Layer 15 of a small transformer language model trained on English Wikipedia (20 layers, counted from 0, width 128).
A neuron adds its activation times its output weights to the MLP's output. To switch it off is to set its activation to zero at one token and run the rest of the model.

Output weights of the MLP neurons that the questions are about. A number n stands for n times 0.0088.
n13: -9 -28 -13 10 44 -7 -19 -94 13 -10 -1 13 17 1 7 -8 -4 9 1 0 9 15 6 12 9 -7 -37 -6 16 4 14 -15 -7 -47 18 19 21 -16 -5 3 18 2 -12 -16 -18 -13 -23 -21 4 9 19 -1 14 -3 3 -11 18 8 15 -24 -3 14 -21 -19 -24 -10 -10 -20 10 4 8 12 9 6 -22 -22 -12 8 15 14 -25 -4 -1 -33 31 16 -1 4 -15 -41 1 7 -20 22 3 -3 5 -25 3 -7 35 -3 5 -23 28 -3 -34 22 6 3 -5 -4 -23 9 7 -10 6 -30 8 12 -26 -24 24 -2 32 9 8 -3
n19: 27 -42 -24 13 5 7 9 -46 28 -1 6 -39 3 -36 -7 9 -6 -10 20 -8 -4 -1 -16 -14 1 15 0 32 4 -4 -14 8 -3 -35 -19 30 11 6 19 1 4 -11 18 14 20 15 -12 24 17 25 4 23 2 -9 -22 -47 -8 12 10 23 -5 14 24 35 -7 -12 -15 2 -10 -3 -4 11 -40 -3 -9 6 -33 6 -12 4 -8 -33 13 6 -20 2 14 2 -10 -24 -15 -29 -13 11 7 35 12 11 10 -9 1 -22 -5 36 33 0 7 3 -15 17 -19 39 -14 -7 5 -27 -36 -34 21 -35 -1 -5 -19 -13 13 -10 -31 21
n22: 13 24 18 -11 0 -30 -15 5 9 4 17 -22 -1 35 -3 -1 -15 -14 4 8 15 -18 -4 16 -3 2 -9 0 -6 20 -20 18 4 23 -7 -21 -21 15 37 -10 0 17 -11 -11 -5 -27 -13 -18 -5 13 30 47 2 25 19 -1 -44 9 -36 -24 14 -4 1 -27 20 9 -3 25 -11 10 6 -3 5 -14 0 0 -1 42 -30 9 18 -3 24 -26 29 34 2 -17 -2 -9 14 -16 7 19 10 -13 3 -61 27 1 6 4 27 -9 23 -28 2 -19 -10 39 -20 -9 -9 -5 -30 -18 9 -17 39 -9 21 -24 0 12 -1 1 -13 15
n33: 21 -13 11 -28 17 -8 18 -62 -10 18 -32 -16 2 20 -7 0 -8 20 -8 2 0 -11 -2 -31 20 6 -4 -1 -5 10 -13 35 -4 -33 3 24 -27 -11 -27 20 9 -12 -2 12 0 -17 -14 0 -21 -24 6 4 -7 -8 11 9 2 18 -29 2 -13 9 25 -38 14 -21 -20 -11 -6 17 9 -4 -12 9 -19 50 -29 -15 -2 28 -8 -17 3 31 36 4 28 -12 -2 18 3 2 21 -13 2 15 -2 28 11 -22 -12 16 -16 21 21 32 6 -16 2 4 1 -39 15 -51 -20 2 14 -12 26 22 30 2 2 23 -18 -14 -2 31
n58: 11 10 -12 -30 6 -7 14 -15 6 2 -16 14 -18 -29 -14 -18 10 -9 45 -18 -21 33 -13 25 12 14 -28 10 -3 23 -16 -14 17 6 15 -36 9 11 -12 -30 15 -8 11 43 -7 -4 -3 -7 16 19 5 -22 -35 9 -10 -1 -12 -14 -8 5 6 14 24 -28 13 -8 18 8 17 -13 -10 4 -16 -5 -13 4 16 -28 12 30 5 -17 -36 9 18 -1 11 36 -5 28 -7 12 -18 -47 -13 20 -7 44 7 -3 9 0 -1 -8 14 15 10 10 1 -25 -21 11 32 28 -31 -21 -22 -19 10 11 -34 -13 -14 -11 -17 -1 -9 -2
n68: -8 3 -1 -9 -14 43 -20 -9 -8 16 5 11 8 26 -6 -2 -5 26 -18 19 -12 5 1 -2 6 21 5 -13 -6 -39 -21 4 -14 2 -13 9 16 -7 -7 -9 7 -4 -9 -17 -26 18 -1 -1 11 -10 -12 16 -18 -16 10 -42 2 -10 0 5 -10 49 -17 -23 10 -7 -34 4 -5 31 -28 -6 -19 20 -31 5 -12 -9 2 -12 -45 -16 10 22 38 -26 16 -2 29 -35 22 32 -24 -6 -11 28 19 -21 10 11 -37 15 -4 22 -5 -5 -14 12 -15 3 -8 -29 -21 12 -6 -23 2 10 -22 -4 -6 -13 5 9 2 18 -26 -10
n72: 40 19 20 39 10 5 13 -12 21 -11 13 16 22 8 -18 23 15 -20 -3 36 1 -22 10 7 -8 -4 -18 21 -34 -9 -9 -14 -11 -23 -30 39 30 -8 9 32 11 10 25 -1 25 -40 9 -11 -21 -20 43 2 18 10 -15 28 2 -15 13 -6 28 -42 -25 -37 -16 12 -7 -12 14 -17 -16 23 18 0 -16 9 3 10 6 27 -7 30 -17 -19 31 12 21 -3 28 -17 -13 3 -4 -25 22 3 5 3 8 6 5 -29 2 -17 -2 -5 3 -1 8 16 8 -9 15 -11 8 12 9 -9 -17 43 -4 18 2 20 7 30 0 13
n78: 1 7 -10 27 16 -21 25 -26 -9 -1 -15 4 6 2 28 2 -30 5 19 7 -20 3 -3 15 4 5 -28 -5 18 -4 2 26 8 -13 13 -11 29 6 28 -9 -25 -22 -6 -2 -22 12 -11 -16 10 16 -11 -9 -32 10 -10 18 21 8 -25 -29 19 -2 0 31 -4 32 17 -4 7 -40 -1 28 -7 -40 -18 -2 -5 -33 -5 -22 -26 4 -2 17 11 1 -7 -1 -2 -19 -4 -39 -28 19 35 -27 21 -5 2 -6 18 17 16 -9 -22 -5 17 -5 32 -2 -36 -20 -1 -28 -28 -34 6 10 -22 -30 14 -12 10 -1 0 -1 -8 -40
n102: -1 -8 -46 1 8 -5 -19 -20 15 7 3 23 -4 23 -10 -18 25 -18 12 -9 18 -2 -10 -11 29 4 23 -16 -14 27 -9 24 -11 12 -9 -18 -2 -39 -7 14 -27 5 -6 4 6 11 -31 27 9 14 -32 16 25 -37 -8 -22 7 9 6 3 22 1 -11 47 -9 -5 -3 -9 -15 -1 -13 -8 52 16 -20 0 38 49 -15 10 15 -23 5 -25 2 9 35 -22 -2 -7 23 -5 -6 26 -20 7 0 38 5 26 -6 -15 29 -24 22 -1 7 -5 -8 22 42 11 33 4 -15 -7 12 -5 -26 20 -20 2 -8 18 -19 0 -9 37
n114: -6 9 -22 -5 -2 -4 -19 -1 6 7 8 5 22 -34 26 6 13 -24 -25 -8 -8 2 -16 24 -6 14 26 -25 15 1 -2 53 -25 6 -16 -1 -21 15 -4 0 33 16 13 7 23 13 7 -1 -34 6 -1 8 5 -49 9 -27 30 13 -12 33 38 25 -13 17 24 4 26 -1 -1 -22 -13 -7 -15 17 -9 -11 59 24 -26 2 23 1 5 -35 35 6 -18 -5 0 14 7 21 6 -37 -11 -7 7 17 -21 10 -28 -20 -17 28 -2 27 0 -43 4 4 34 14 -4 -26 -8 -19 20 -4 5 12 12 -7 5 -12 10 16 -30 0
n144: 14 -34 -6 -7 -1 -15 7 13 -15 10 -14 17 -14 10 -4 25 1 26 -1 -12 -1 -3 -19 34 1 -12 -7 7 -28 -21 7 12 -4 20 13 -10 10 -6 10 -14 -16 20 26 -10 33 -19 6 6 22 10 -8 5 -7 19 -12 -18 -20 5 46 14 -2 -19 36 -16 -12 22 27 -22 -1 8 11 -18 -1 3 12 35 16 -9 0 9 -2 14 7 -17 -21 12 6 -4 14 -26 48 20 -9 -21 5 -37 3 24 -18 -29 26 -20 14 -19 9 -15 -14 -3 33 -36 -9 -12 -30 6 -33 36 37 22 -15 7 4 43 4 5 39 15 6 4
n146: 14 -1 16 23 -5 29 13 -2 2 17 -13 0 5 -15 -5 -10 57 -6 6 -3 17 -12 3 14 -15 8 3 11 3 -5 40 0 -2 14 1 20 -21 6 23 3 7 -18 16 12 17 -9 29 41 7 -33 -20 -43 -38 13 -1 21 -6 -6 -34 -16 28 2 -20 23 -16 40 -29 13 -1 6 28 10 -17 23 12 18 -4 -5 27 -2 -16 -8 -5 8 -4 -9 24 30 -11 -4 23 6 22 2 18 -17 20 47 0 -12 -14 7 -7 -56 -4 28 -8 -11 6 -11 27 -6 26 9 -4 -6 -24 1 8 22 -5 17 -52 8 11 10 15 -25
n184: -16 -15 27 -21 4 0 3 -22 11 -35 -17 13 8 -16 -15 0 7 -4 20 21 -14 -20 28 -23 -4 -4 5 -15 -12 2 -33 -8 -4 -44 49 -7 3 56 16 -41 -5 -26 -22 25 5 18 -1 -24 3 -10 18 4 2 33 -18 19 -14 41 8 40 -11 -13 8 -4 -29 15 0 -8 0 2 2 -11 -9 -7 6 -16 10 16 -2 -6 27 43 4 11 -18 12 64 1 1 -16 30 -5 7 -18 -3 11 5 33 -2 -44 -6 -19 -23 -12 15 -8 29 4 25 -14 -7 33 5 -13 -17 -12 -9 14 14 17 -13 -1 14 -11 13 13 5 -12
n188: 34 -3 -22 23 -21 -18 7 -73 22 -8 36 -28 -6 19 4 -11 -17 5 -9 -9 17 1 -15 25 -2 26 -5 15 -15 11 11 1 -20 -36 -9 15 -19 -27 0 35 22 -13 32 4 28 -34 44 19 -36 -16 4 -1 15 -12 -27 -10 4 -17 -18 19 31 14 13 -22 -14 12 -19 1 10 -9 -4 -9 27 -15 -25 16 24 -27 26 -14 -15 -7 12 -1 12 3 -10 -1 -6 13 -9 -11 -6 -17 4 2 14 3 14 -20 62 -1 19 29 5 32 -18 -2 22 2 17 3 -25 -14 36 6 -12 14 -9 41 -36 27 10 16 -15 -19 -25 12
n189: -1 20 28 7 -10 -31 -8 23 -28 -30 -11 -5 4 -27 -34 27 -16 9 -11 -17 -25 8 21 3 5 -25 15 13 6 -36 10 -12 5 12 24 13 26 3 3 -16 7 16 9 21 -8 -10 1 29 15 5 17 14 -15 -10 6 -16 1 18 -21 49 10 -21 -2 -9 31 -17 -41 12 -8 2 7 2 9 -22 -15 8 6 12 26 0 8 4 6 15 10 0 21 5 -3 -32 -11 12 -21 -39 -4 26 -37 9 27 -9 0 0 10 11 -24 -15 -48 34 51 8 -19 -19 -14 -15 -5 34 -20 -21 -29 -12 6 -17 -27 -25 -28 11 -12 23
n190: -16 36 -12 12 -8 -25 31 -11 18 18 19 34 27 -13 10 -3 17 -5 31 -14 -4 19 0 -2 -1 14 5 22 0 3 -28 10 -9 33 -13 25 18 27 -21 -14 5 -2 -29 8 -10 10 -6 -6 -33 -6 1 -23 -45 -17 -6 -38 6 36 13 9 10 -5 7 -1 8 1 19 -11 -11 10 1 34 14 15 12 39 -17 -16 5 18 16 14 -12 -18 9 -3 -24 31 -15 3 -7 3 -23 -6 -5 -9 19 1 17 18 -4 1 -39 1 20 -14 0 -1 -19 29 27 7 25 13 -15 -3 20 -10 -1 17 -11 26 -17 -5 19 -16 30 32

Each question names a token from some text and the token that comes next. It shows the activations a of the neurons there, in the order above. A number n stands for n times 0.12.

Then comes g, the gradient of the next token's log-probability with respect to the MLP's output, scaled to length 1. A neuron's effect is roughly proportional to its activation times (output weights . g). A number n stands for n times 0.0037.

"ay", then "d"
a: 2 -2 5 3 0 0 0 0 -2 -7 -1 0 -3 -5 18 0
g: 19 -39 -20 17 0 -25 0 -1 3 -6 16 -12 49 -10 14 44 -37 -23 -26 -9 11 16 33 -3 48 -22 -2 -2 38 -33 -1 -31 0 28 -38 -30 41 -5 1 9 -12 10 14 -28 -1 24 -4 1 -48 14 4 -30 43 39 25 8 -23 2 -5 32 -17 35 -16 9 19 -22 42 -2 -27 19 8 41 14 -7 -18 12 8 -27 14 -20 -36 6 14 15 0 -36 -24 -34 -14 15 -41 41 48 11 -16 28 20 7 -2 11 -46 -60 21 18 17 -14 -14 -35 16 6 -20 -34 -18 -13 -21 -28 -44 -18 -15 10 -6 -10 -7 19 -32 -8 24 9
Which two neurons, each switched off alone, lower its probability most, in order? n189, n184

"ur", then "n"
a: 10 -2 -2 -2 -1 3 -1 3 3 0 0 -1 93 31 -3 -4
g: -20 -4 -10 13 -7 -13 12 8 -3 8 4 -21 7 23 25 16 53 15 9 -33 -18 -12 -17 -10 -7 19 25 -4 -38 -18 56 -14 39 -7 39 -3 -19 -57 28 -28 21 3 25 -15 -12 -18 -30 -3 9 -36 -7 -3 27 -3 -30 -50 9 8 13 47 28 23 21 13 4 16 6 17 -19 6 -42 24 31 21 -17 29 -3 42 9 12 -10 54 -35 7 -12 -6 27 15 -3 -34 -3 -18 30 -12 -16 28 -35 -13 21 35 32 -28 13 -40 -14 -27 -3 26 2 -16 -40 9 -13 5 -11 22 -6 7 -18 25 8 -77 44 -1 27 -9 -9 -11
Switching off which neuron hurts the next token most? n184

":", then " Ex"
a: -3 -5 3 0 3 1 1 4 0 -5 -3 -1 -5 5 0 4
g: 0 -55 -10 -20 -7 36 -20 -21 47 7 10 30 -6 17 -56 -14 17 9 -19 -28 25 -8 2 52 8 -10 12 31 -27 -14 2 -46 13 17 -20 -23 4 3 -10 -12 24 -16 12 9 11 29 30 17 -11 4 -3 -20 -7 -10 5 9 -2 -10 28 19 4 56 30 -13 26 16 -41 50 8 -18 22 23 -14 -27 18 11 13 7 34 -12 9 2 -41 -25 32 33 -13 -11 20 -10 34 21 7 12 19 -12 46 -9 0 -6 29 66 14 3 -18 34 22 7 13 -37 26 2 20 20 -22 4 35 -27 -35 18 14 13 64 19 -36 -5 7 17
Switching off which neuron hurts the next token most? n188

"-", then " Vi"
a: 8 -1 1 3 -2 1 0 -9 6 -15 -1 2 1 -1 -2 2
g: 32 0 11 -44 6 -38 4 -12 6 -8 -21 -33 -13 -6 -18 -17 62 -13 5 -28 30 37 -27 -38 7 -23 39 37 -1 -22 -49 -10 28 14 -16 -42 -12 20 -55 -47 59 1 33 -62 -4 31 -5 6 -14 -11 1 -39 17 -7 -8 -23 -13 18 60 -9 3 -22 -24 -48 12 4 9 -21 -6 -37 31 24 -8 16 -8 -42 -7 21 -9 -3 22 22 -12 11 17 11 18 4 -9 8 17 18 -38 0 19 -3 -23 14 -40 11 29 3 -24 14 -6 0 -35 -21 25 -1 -7 5 -16 -14 19 -29 -1 -16 18 -5 12 13 34 -1 -5 -9 11 11
Which neuron, switched off, raises the next token's probability most? n114

" ", then "35"
a: -1 0 -3 7 -1 3 0 2 2 2 -1 1 2 0 4 2
g: -24 -3 -19 4 -11 -11 8 -4 -21 22 -23 23 -2 6 -21 10 -1 -33 1 -10 20 -17 -16 -9 38 9 43 -3 53 -42 -18 11 4 24 54 -39 -63 -7 -3 28 -23 40 5 6 -2 2 -1 28 -3 15 35 11 -20 -17 -26 -14 37 0 -5 7 -5 -21 -51 36 53 -10 -45 -6 -23 -29 -7 -20 16 -25 26 -6 -2 -10 23 -21 47 2 1 -8 15 15 -12 -12 2 -3 9 7 26 15 -6 1 -12 2 -2 67 28 22 7 55 -25 17 19 25 -51 -24 -3 9 13 35 39 -45 18 20 16 -4 15 15 15 3 28 30 -26 16
Which neuron, switched off, raises the next token's probability most? n33

"w", then "fin"
a: 2 1 2 9 0 0 -1 1 -9 1 57 -1 -5 0 0 0
g: -28 5 -25 -2 18 -22 11 -14 21 35 -11 3 -48 9 12 -22 37 23 25 44 14 -32 18 -35 20 -18 -46 4 -23 -21 28 -9 3 -27 15 20 -15 9 40 -18 11 37 8 48 -4 -22 50 18 5 -5 -22 3 7 11 -15 2 28 7 15 -11 -31 -5 12 -6 41 -24 53 12 13 35 -64 2 6 -16 -52 -16 -30 -11 -12 -64 -22 22 -13 -20 -8 -2 -31 12 0 -19 -11 34 0 29 17 19 39 9 -40 33 9 28 -24 26 -32 -7 0 -18 -8 -37 -16 -25 -21 -7 -11 0 22 -4 21 22 14 33 24 22 -2 6 -16 -2
Switching off which neuron hurts the next token most? n144

" |", then " 4"
a: 2 -2 0 -1 3 1 3 3 -2 1 0 0 6 1 -2 -27
g: -10 -1 15 32 -32 -10 -23 11 14 -3 -42 63 -1 15 34 -2 -1 8 -10 -5 25 -35 14 -20 -3 -29 -34 0 19 11 -9 -7 -11 45 2 -18 -20 -1 -45 -11 -25 -27 27 4 -18 -29 -5 9 24 12 -44 38 50 -10 33 20 7 -27 -9 0 10 26 -40 -14 -29 12 9 -3 -17 35 -8 -45 15 -3 12 -45 -21 -21 -13 -8 -39 -6 0 -2 -19 9 -16 -2 -5 17 22 -39 -7 30 37 -14 -30 -21 46 -28 68 -9 -15 9 16 18 -8 -7 62 31 28 -5 20 -1 -9 -11 7 30 -4 18 -24 35 34 7 24 -10 22 -21
Switching off which neuron hurts the next token most? n190

" ", then " |"
a: -1 -1 2 18 0 3 0 1 2 1 -1 0 2 0 2 3
g: 11 -12 30 -11 11 15 2 -11 10 -30 -8 -34 12 4 -50 -4 -7 -10 -7 37 -32 25 15 17 -23 17 -21 -39 -57 -1 21 -22 33 -1 -22 41 51 0 3 -21 6 -10 -35 0 -2 38 -65 -14 7 -3 -18 -28 35 2 38 -6 -38 23 -11 8 -18 5 21 -42 -11 7 27 -5 -45 2 -48 9 -15 -1 -3 24 21 13 -40 22 -45 9 20 8 4 -31 1 7 3 -23 -17 15 -46 -20 8 13 22 23 17 -22 -23 -1 -3 -76 13 -29 -39 18 16 32 0 -14 -15 -28 -23 39 0 -13 -11 -16 7 -19 2 19 2 -13 -6 -19
Which two neurons, each switched off alone, lower its probability most, in order? n33, n68

"ron", then "ic"
a: 2 -2 1 -5 2 22 -2 8 -24 5 2 23 -3 -21 -1 1
g: 4 8 9 12 9 25 -55 29 -8 -14 16 12 -24 5 -19 -39 0 25 40 -31 -41 -9 13 14 -12 -33 5 -17 -26 -43 -55 -31 -43 5 -5 -17 -4 -8 -6 -17 -12 12 26 -22 6 27 24 -5 34 -5 33 18 -56 24 16 21 -28 -15 -27 -37 21 43 -9 -9 -28 40 -8 16 -17 -3 -6 25 12 4 -12 -20 -18 7 -2 5 -9 7 54 -16 -25 26 31 17 -11 13 -21 24 -7 28 -9 0 34 -22 8 7 -26 30 -15 22 0 19 39 -5 -18 59 9 -25 7 12 26 -18 41 -7 -4 44 25 -57 -1 5 -14 -27 29 -2
Which two neurons, each switched off alone, lower its probability most, in order? n68, n188

"ion", then "s"
a: -1 -2 -2 1 2 0 5 0 -1 0 1 2 -1 1 4 -1
g: -42 10 15 -46 -8 -36 -38 33 -21 1 -7 -3 24 53 -1 -1 10 39 -4 3 -37 -30 -14 -21 20 33 33 -39 67 24 -9 -24 -44 -28 -7 -2 -20 -3 -17 -17 12 3 -43 12 -4 50 -41 22 19 11 -11 -43 -12 10 4 -27 -13 -18 -19 46 -9 27 15 -16 57 6 4 2 -4 -6 -23 48 20 -6 -8 9 -45 15 -8 23 13 25 -11 15 3 -2 -5 9 -28 -13 -6 3 -15 -33 -35 -37 3 -25 -20 -19 10 -3 -7 -18 20 8 -1 -1 24 -7 -19 -41 6 -13 -1 -13 -37 -49 13 0 -3 -13 -33 13 -3 29 32 3
Switching off which neuron hurts the next token most? n189

"tin", then ","
a: -1 0 1 25 13 -7 -1 0 3 -2 -1 -2 1 -1 3 2
g: 15 -6 14 -40 1 18 -5 3 2 -21 -17 -5 12 25 45 -28 -44 -5 -13 -6 7 2 20 -5 32 38 -9 47 5 -34 7 -9 47 -54 -37 -25 12 -5 -6 -12 31 20 -4 54 -10 5 -62 -14 2 -8 -43 24 52 32 -7 -17 27 12 -13 -9 42 -17 -22 3 -13 5 9 -4 -39 11 3 30 5 -24 -20 14 -32 -34 -38 16 33 -8 -2 22 31 -7 2 -4 -15 0 45 6 8 -7 -20 -42 12 12 -2 9 -18 41 -52 -5 -1 21 58 21 6 10 -22 15 4 -14 -9 -30 -12 14 -28 14 21 -5 -6 -35 -8 -25 -20 31
Which two neurons, each switched off alone, lower its probability most, in order? n33, n58

"ron", then "ology"
a: 0 0 3 -1 -2 0 -3 -5 -5 2 2 7 -5 -18 40 6
g: 2 27 13 -5 -24 26 14 8 0 4 -37 -24 14 46 20 14 -46 -7 14 21 -10 -27 34 21 -8 28 -40 -56 1 8 -7 19 -7 56 26 20 -21 34 -18 -25 37 34 20 -5 14 -25 -39 -3 33 -11 -16 12 31 43 22 -29 21 15 -5 -6 -12 -3 49 38 22 16 3 8 23 35 -17 -5 53 15 7 12 -9 -18 51 47 24 -27 22 3 8 -20 6 1 7 -31 -4 35 -3 0 -33 -25 -16 2 30 16 -14 -23 -7 6 11 6 -34 23 37 -11 -23 -13 31 -7 0 -48 -9 22 37 11 19 14 -23 16 -35 -9 -12 8
Switching off which neuron hurts the next token most? n189

"p", then "."
a: -1 1 -1 -4 -4 -1 6 2 0 2 1 -2 0 -6 11 2
g: 27 13 3 18 -10 26 1 -21 20 -17 -1 0 -34 -67 -23 39 -23 37 -10 -4 15 22 8 35 24 -27 -22 61 -8 30 -19 30 22 -24 -33 25 45 -34 -18 5 -3 7 0 0 19 1 -26 -21 -2 3 10 15 27 -14 22 26 -10 23 2 -26 -36 -5 -31 26 -25 26 4 22 11 10 63 -7 -8 19 0 18 12 23 -41 2 -19 -34 -27 -13 26 -7 6 10 28 -6 19 -19 -10 -19 -3 22 5 9 -8 14 -39 -4 0 -1 9 -49 28 33 -17 12 16 17 2 -24 16 -32 37 31 -32 -5 59 20 44 1 -2 -15 -50 -10
Switching off which neuron hurts the next token most? n72

",", then " b"
a: -1 -2 0 3 -16 -4 3 3 0 3 2 -1 0 1 4 0
g: 38 -12 -32 -28 27 -6 20 -8 13 -35 -9 34 35 8 31 7 -17 -8 14 -14 -29 2 -34 17 -35 55 70 -17 5 -5 14 30 -23 3 -8 -32 -40 -25 -3 -54 -6 -18 16 0 29 -5 34 42 46 -33 8 28 -9 -51 -19 -61 30 -9 -7 23 8 -36 -19 -20 27 40 15 4 19 -32 5 -22 28 -4 2 12 45 -25 2 15 -31 2 30 8 25 22 33 8 2 19 39 -1 0 10 -7 -36 -3 9 -14 -4 0 -34 -13 33 -20 -3 -3 -30 13 -1 -1 -17 -29 10 -5 -2 -27 11 -21 -20 -11 28 11 -7 8 6 -3 10
Switching off which neuron hurts the next token most? n114

":", then " "
a: 0 -2 5 1 2 -4 0 1 0 -2 0 -2 -4 3 1 -1
g: -44 -17 -43 -4 16 -39 25 -6 -12 9 8 3 20 15 27 12 40 -2 -35 16 -19 -41 -24 15 -24 26 25 -1 -13 5 -16 5 12 -13 8 21 22 12 18 10 -43 -6 8 33 8 -37 -22 -13 -12 -16 28 -5 -22 4 -17 4 25 -29 -16 -1 -10 -46 -20 -22 -26 -30 -19 -3 48 -38 0 20 18 -1 -2 -2 9 2 12 14 31 4 13 3 37 -4 -1 -3 -51 78 -32 -52 15 -20 -9 -30 45 34 -25 -10 -7 -5 45 -24 -14 -54 10 -23 13 -3 -11 55 -42 7 -13 11 -13 10 21 -13 -38 3 8 -9 -5 -8 -26 10
Switching off which neuron hurts the next token most? n68

"ver", then " the"
a: 1 1 -6 -3 0 -1 -2 1 5 -5 14 39 0 -5 0 3
g: 6 -16 -39 5 -3 5 -15 12 -1 -2 -33 -31 5 46 41 -52 23 16 -29 -2 0 44 22 7 -11 1 30 -21 -6 3 13 -50 -24 36 -12 35 -14 7 14 -4 -20 -29 11 31 6 -13 -26 -17 -8 -19 -49 24 41 -9 12 -16 -26 -1 -21 27 7 20 25 27 3 -36 4 6 15 16 -3 48 -11 -28 43 17 40 -13 7 12 -3 16 21 -19 12 -48 -14 22 -32 11 -1 0 -6 2 17 -3 52 3 -8 18 -6 58 -17 -8 -3 32 -48 -47 -26 -15 41 30 -4 20 33 7 -45 14 -6 -14 -38 -11 -6 11 23 -13 22 1
Switching off which neuron hurts the next token most? n146

"-", then " Me"
a: 32 0 -4 0 1 3 1 2 3 -4 0 -1 3 0 0 0
g: -42 -1 -10 -21 17 51 -3 11 -30 10 -20 -7 -24 6 18 5 -23 -12 -13 -15 -15 6 40 44 10 4 -3 23 -5 11 30 -17 -13 4 -42 -29 -38 -6 -19 1 21 42 -24 -43 3 9 -15 17 32 21 24 11 13 3 9 -16 18 32 -17 23 -40 -16 -12 -7 19 17 -14 3 3 -4 -4 51 -51 37 -36 28 -11 1 -19 15 1 15 8 -17 3 -29 9 7 24 -18 -6 0 -33 28 2 26 -24 -11 25 31 9 -11 -23 -49 5 -28 -55 27 59 -18 8 -28 -3 -7 21 -29 21 0 31 31 24 35 70 -1 -1 -21 15 26
Switching off which neuron hurts the next token most? n13

"03", then "),"
a: -3 1 3 6 7 1 -1 -3 -28 2 1 0 0 -1 3 0
g: -8 -52 -5 -24 -25 3 -32 -19 -4 -20 -23 16 -21 -14 29 -22 -4 -26 9 23 -16 4 19 27 11 14 23 0 -11 27 27 2 25 15 31 7 9 -30 0 0 -4 -21 -38 0 21 9 3 -8 -1 -4 25 -13 12 41 -12 -4 8 -17 3 -1 34 19 20 12 -5 -1 -27 35 11 24 20 -15 -14 -26 8 -6 22 -25 -3 5 1 -32 -34 50 8 9 -19 20 -13 -31 -28 43 -5 -71 2 -30 14 24 -20 -59 -15 54 -44 8 -33 11 53 4 5 -14 -4 24 31 15 54 0 17 -45 -18 2 5 47 12 -26 20 -48 -14 30
Switching off which neuron hurts the next token most? n102

"u", then "ji"
a: 6 -1 1 -58 9 -40 -1 11 1 6 0 -1 -38 -5 3 -3
g: -6 18 -5 6 -34 -12 -16 15 6 -10 16 37 -3 -10 29 23 -28 20 7 -12 4 16 22 -24 -52 6 -8 22 -4 55 26 6 -29 -41 -36 -28 -7 -25 -14 46 0 17 -8 10 4 -36 66 -31 0 15 -44 -29 47 40 15 10 -28 -14 -2 11 22 23 -13 45 30 20 -12 -18 -2 22 -33 -27 30 -13 -3 -10 16 20 -10 10 -26 -11 23 -20 -17 -13 10 1 6 22 13 -6 26 26 -28 -2 19 -25 18 17 -6 6 -5 -11 19 17 21 16 13 17 49 50 34 5 -34 19 -19 -45 3 14 37 3 -8 -20 -34 3 60 -2
Switching off which neuron hurts the next token most? n68

" O", then "L"
a: -4 2 -35 2 -3 2 -9 0 1 0 -1 2 -3 1 0 2
g: 9 1 -24 -32 -5 -6 39 -3 50 26 -50 -3 5 -35 -6 -26 -6 -19 16 -44 22 38 -9 29 36 -2 17 4 16 20 7 16 64 -1 40 -33 29 -47 7 39 1 -6 23 14 10 -4 -21 15 24 9 36 -34 0 12 18 35 10 -31 -24 32 -11 -14 -41 -2 -26 -2 -3 3 -4 -27 -30 -10 -22 67 0 -19 -26 8 16 1 38 -44 10 -2 -26 -4 -23 11 -7 23 -7 29 13 -5 13 -13 23 -4 17 34 7 -19 19 -30 26 16 20 -28 6 44 4 -43 0 -13 -9 -48 11 -7 -39 3 12 19 -24 3 31 -11 -9 -19
Switching off which neuron hurts the next token most? n22

"mo", then "unt"
a: 1 2 -1 2 -3 -4 1 2 11 -18 -27 -7 4 -2 4 -1
g: -13 -9 19 21 2 -8 -10 8 -1 -24 -19 12 24 -25 0 -4 7 29 0 -12 9 -27 14 -2 -10 13 -6 -1 -21 24 -12 28 38 12 15 -4 -7 43 -17 36 12 -12 -35 10 -2 -27 56 -52 -16 0 15 65 21 1 18 1 1 20 -1 -31 11 -34 -18 -68 0 -5 28 9 19 -67 3 27 17 -5 15 39 8 -12 -35 78 -11 1 -12 31 -33 7 -23 -6 44 -21 -40 0 -23 -21 -45 13 24 -20 26 -9 -1 10 7 32 9 -29 -1 -31 27 -22 -10 -25 -32 -7 14 -12 -4 -3 -14 -4 53 -6 18 -21 4 -19 -3 -18
Switching off which neuron hurts the next token most? n146

" Sh", then "ut"
a: 0 1 -21 1 -2 -3 -3 39 -4 3 -2 2 0 -3 1 -1
g: 38 -4 23 -22 1 0 31 -1 0 27 -22 -39 -40 20 29 33 -13 13 -31 6 21 8 -15 12 -14 30 23 -5 -13 24 -32 16 8 -13 20 -1 -11 2 6 -54 1 48 -74 23 -33 -21 -16 -5 3 31 6 -11 -20 13 -7 -40 -4 13 27 43 -3 -22 23 9 -30 -6 2 -1 3 -14 -38 18 22 6 -48 -7 -6 -18 -48 -42 51 12 34 -2 11 -27 2 -10 -7 -5 -27 -27 7 -13 0 14 13 4 -8 -34 -3 43 14 56 -22 -33 -8 2 1 -13 -20 12 -23 -26 -58 7 24 28 -17 10 3 25 31 29 -2 -24 -6 27
Switching off which neuron hurts the next token most? n78

"ri", then "al"
a: 4 -1 2 -5 -1 6 1 0 -2 5 -9 -2 17 4 -2 3
g: 4 8 -20 1 -20 14 4 15 40 6 11 0 28 -26 -23 33 56 -57 38 -4 2 10 4 30 24 -22 11 -19 0 9 -68 1 12 25 -23 -18 -7 31 4 0 -3 44 39 -15 -23 -27 16 -53 -8 31 5 7 25 27 -25 4 -13 25 -4 18 -6 -63 -13 25 -36 25 14 24 -26 13 -8 28 -6 -4 -1 24 25 -1 -18 -1 19 27 -30 -3 0 16 18 7 22 -1 -38 2 -26 -29 3 20 0 -6 33 -7 13 -22 2 -16 15 4 18 -41 19 7 -43 5 2 3 37 -14 32 30 -12 17 18 28 67 -42 10 23 31 -6
Switching off which neuron hurts the next token most? n184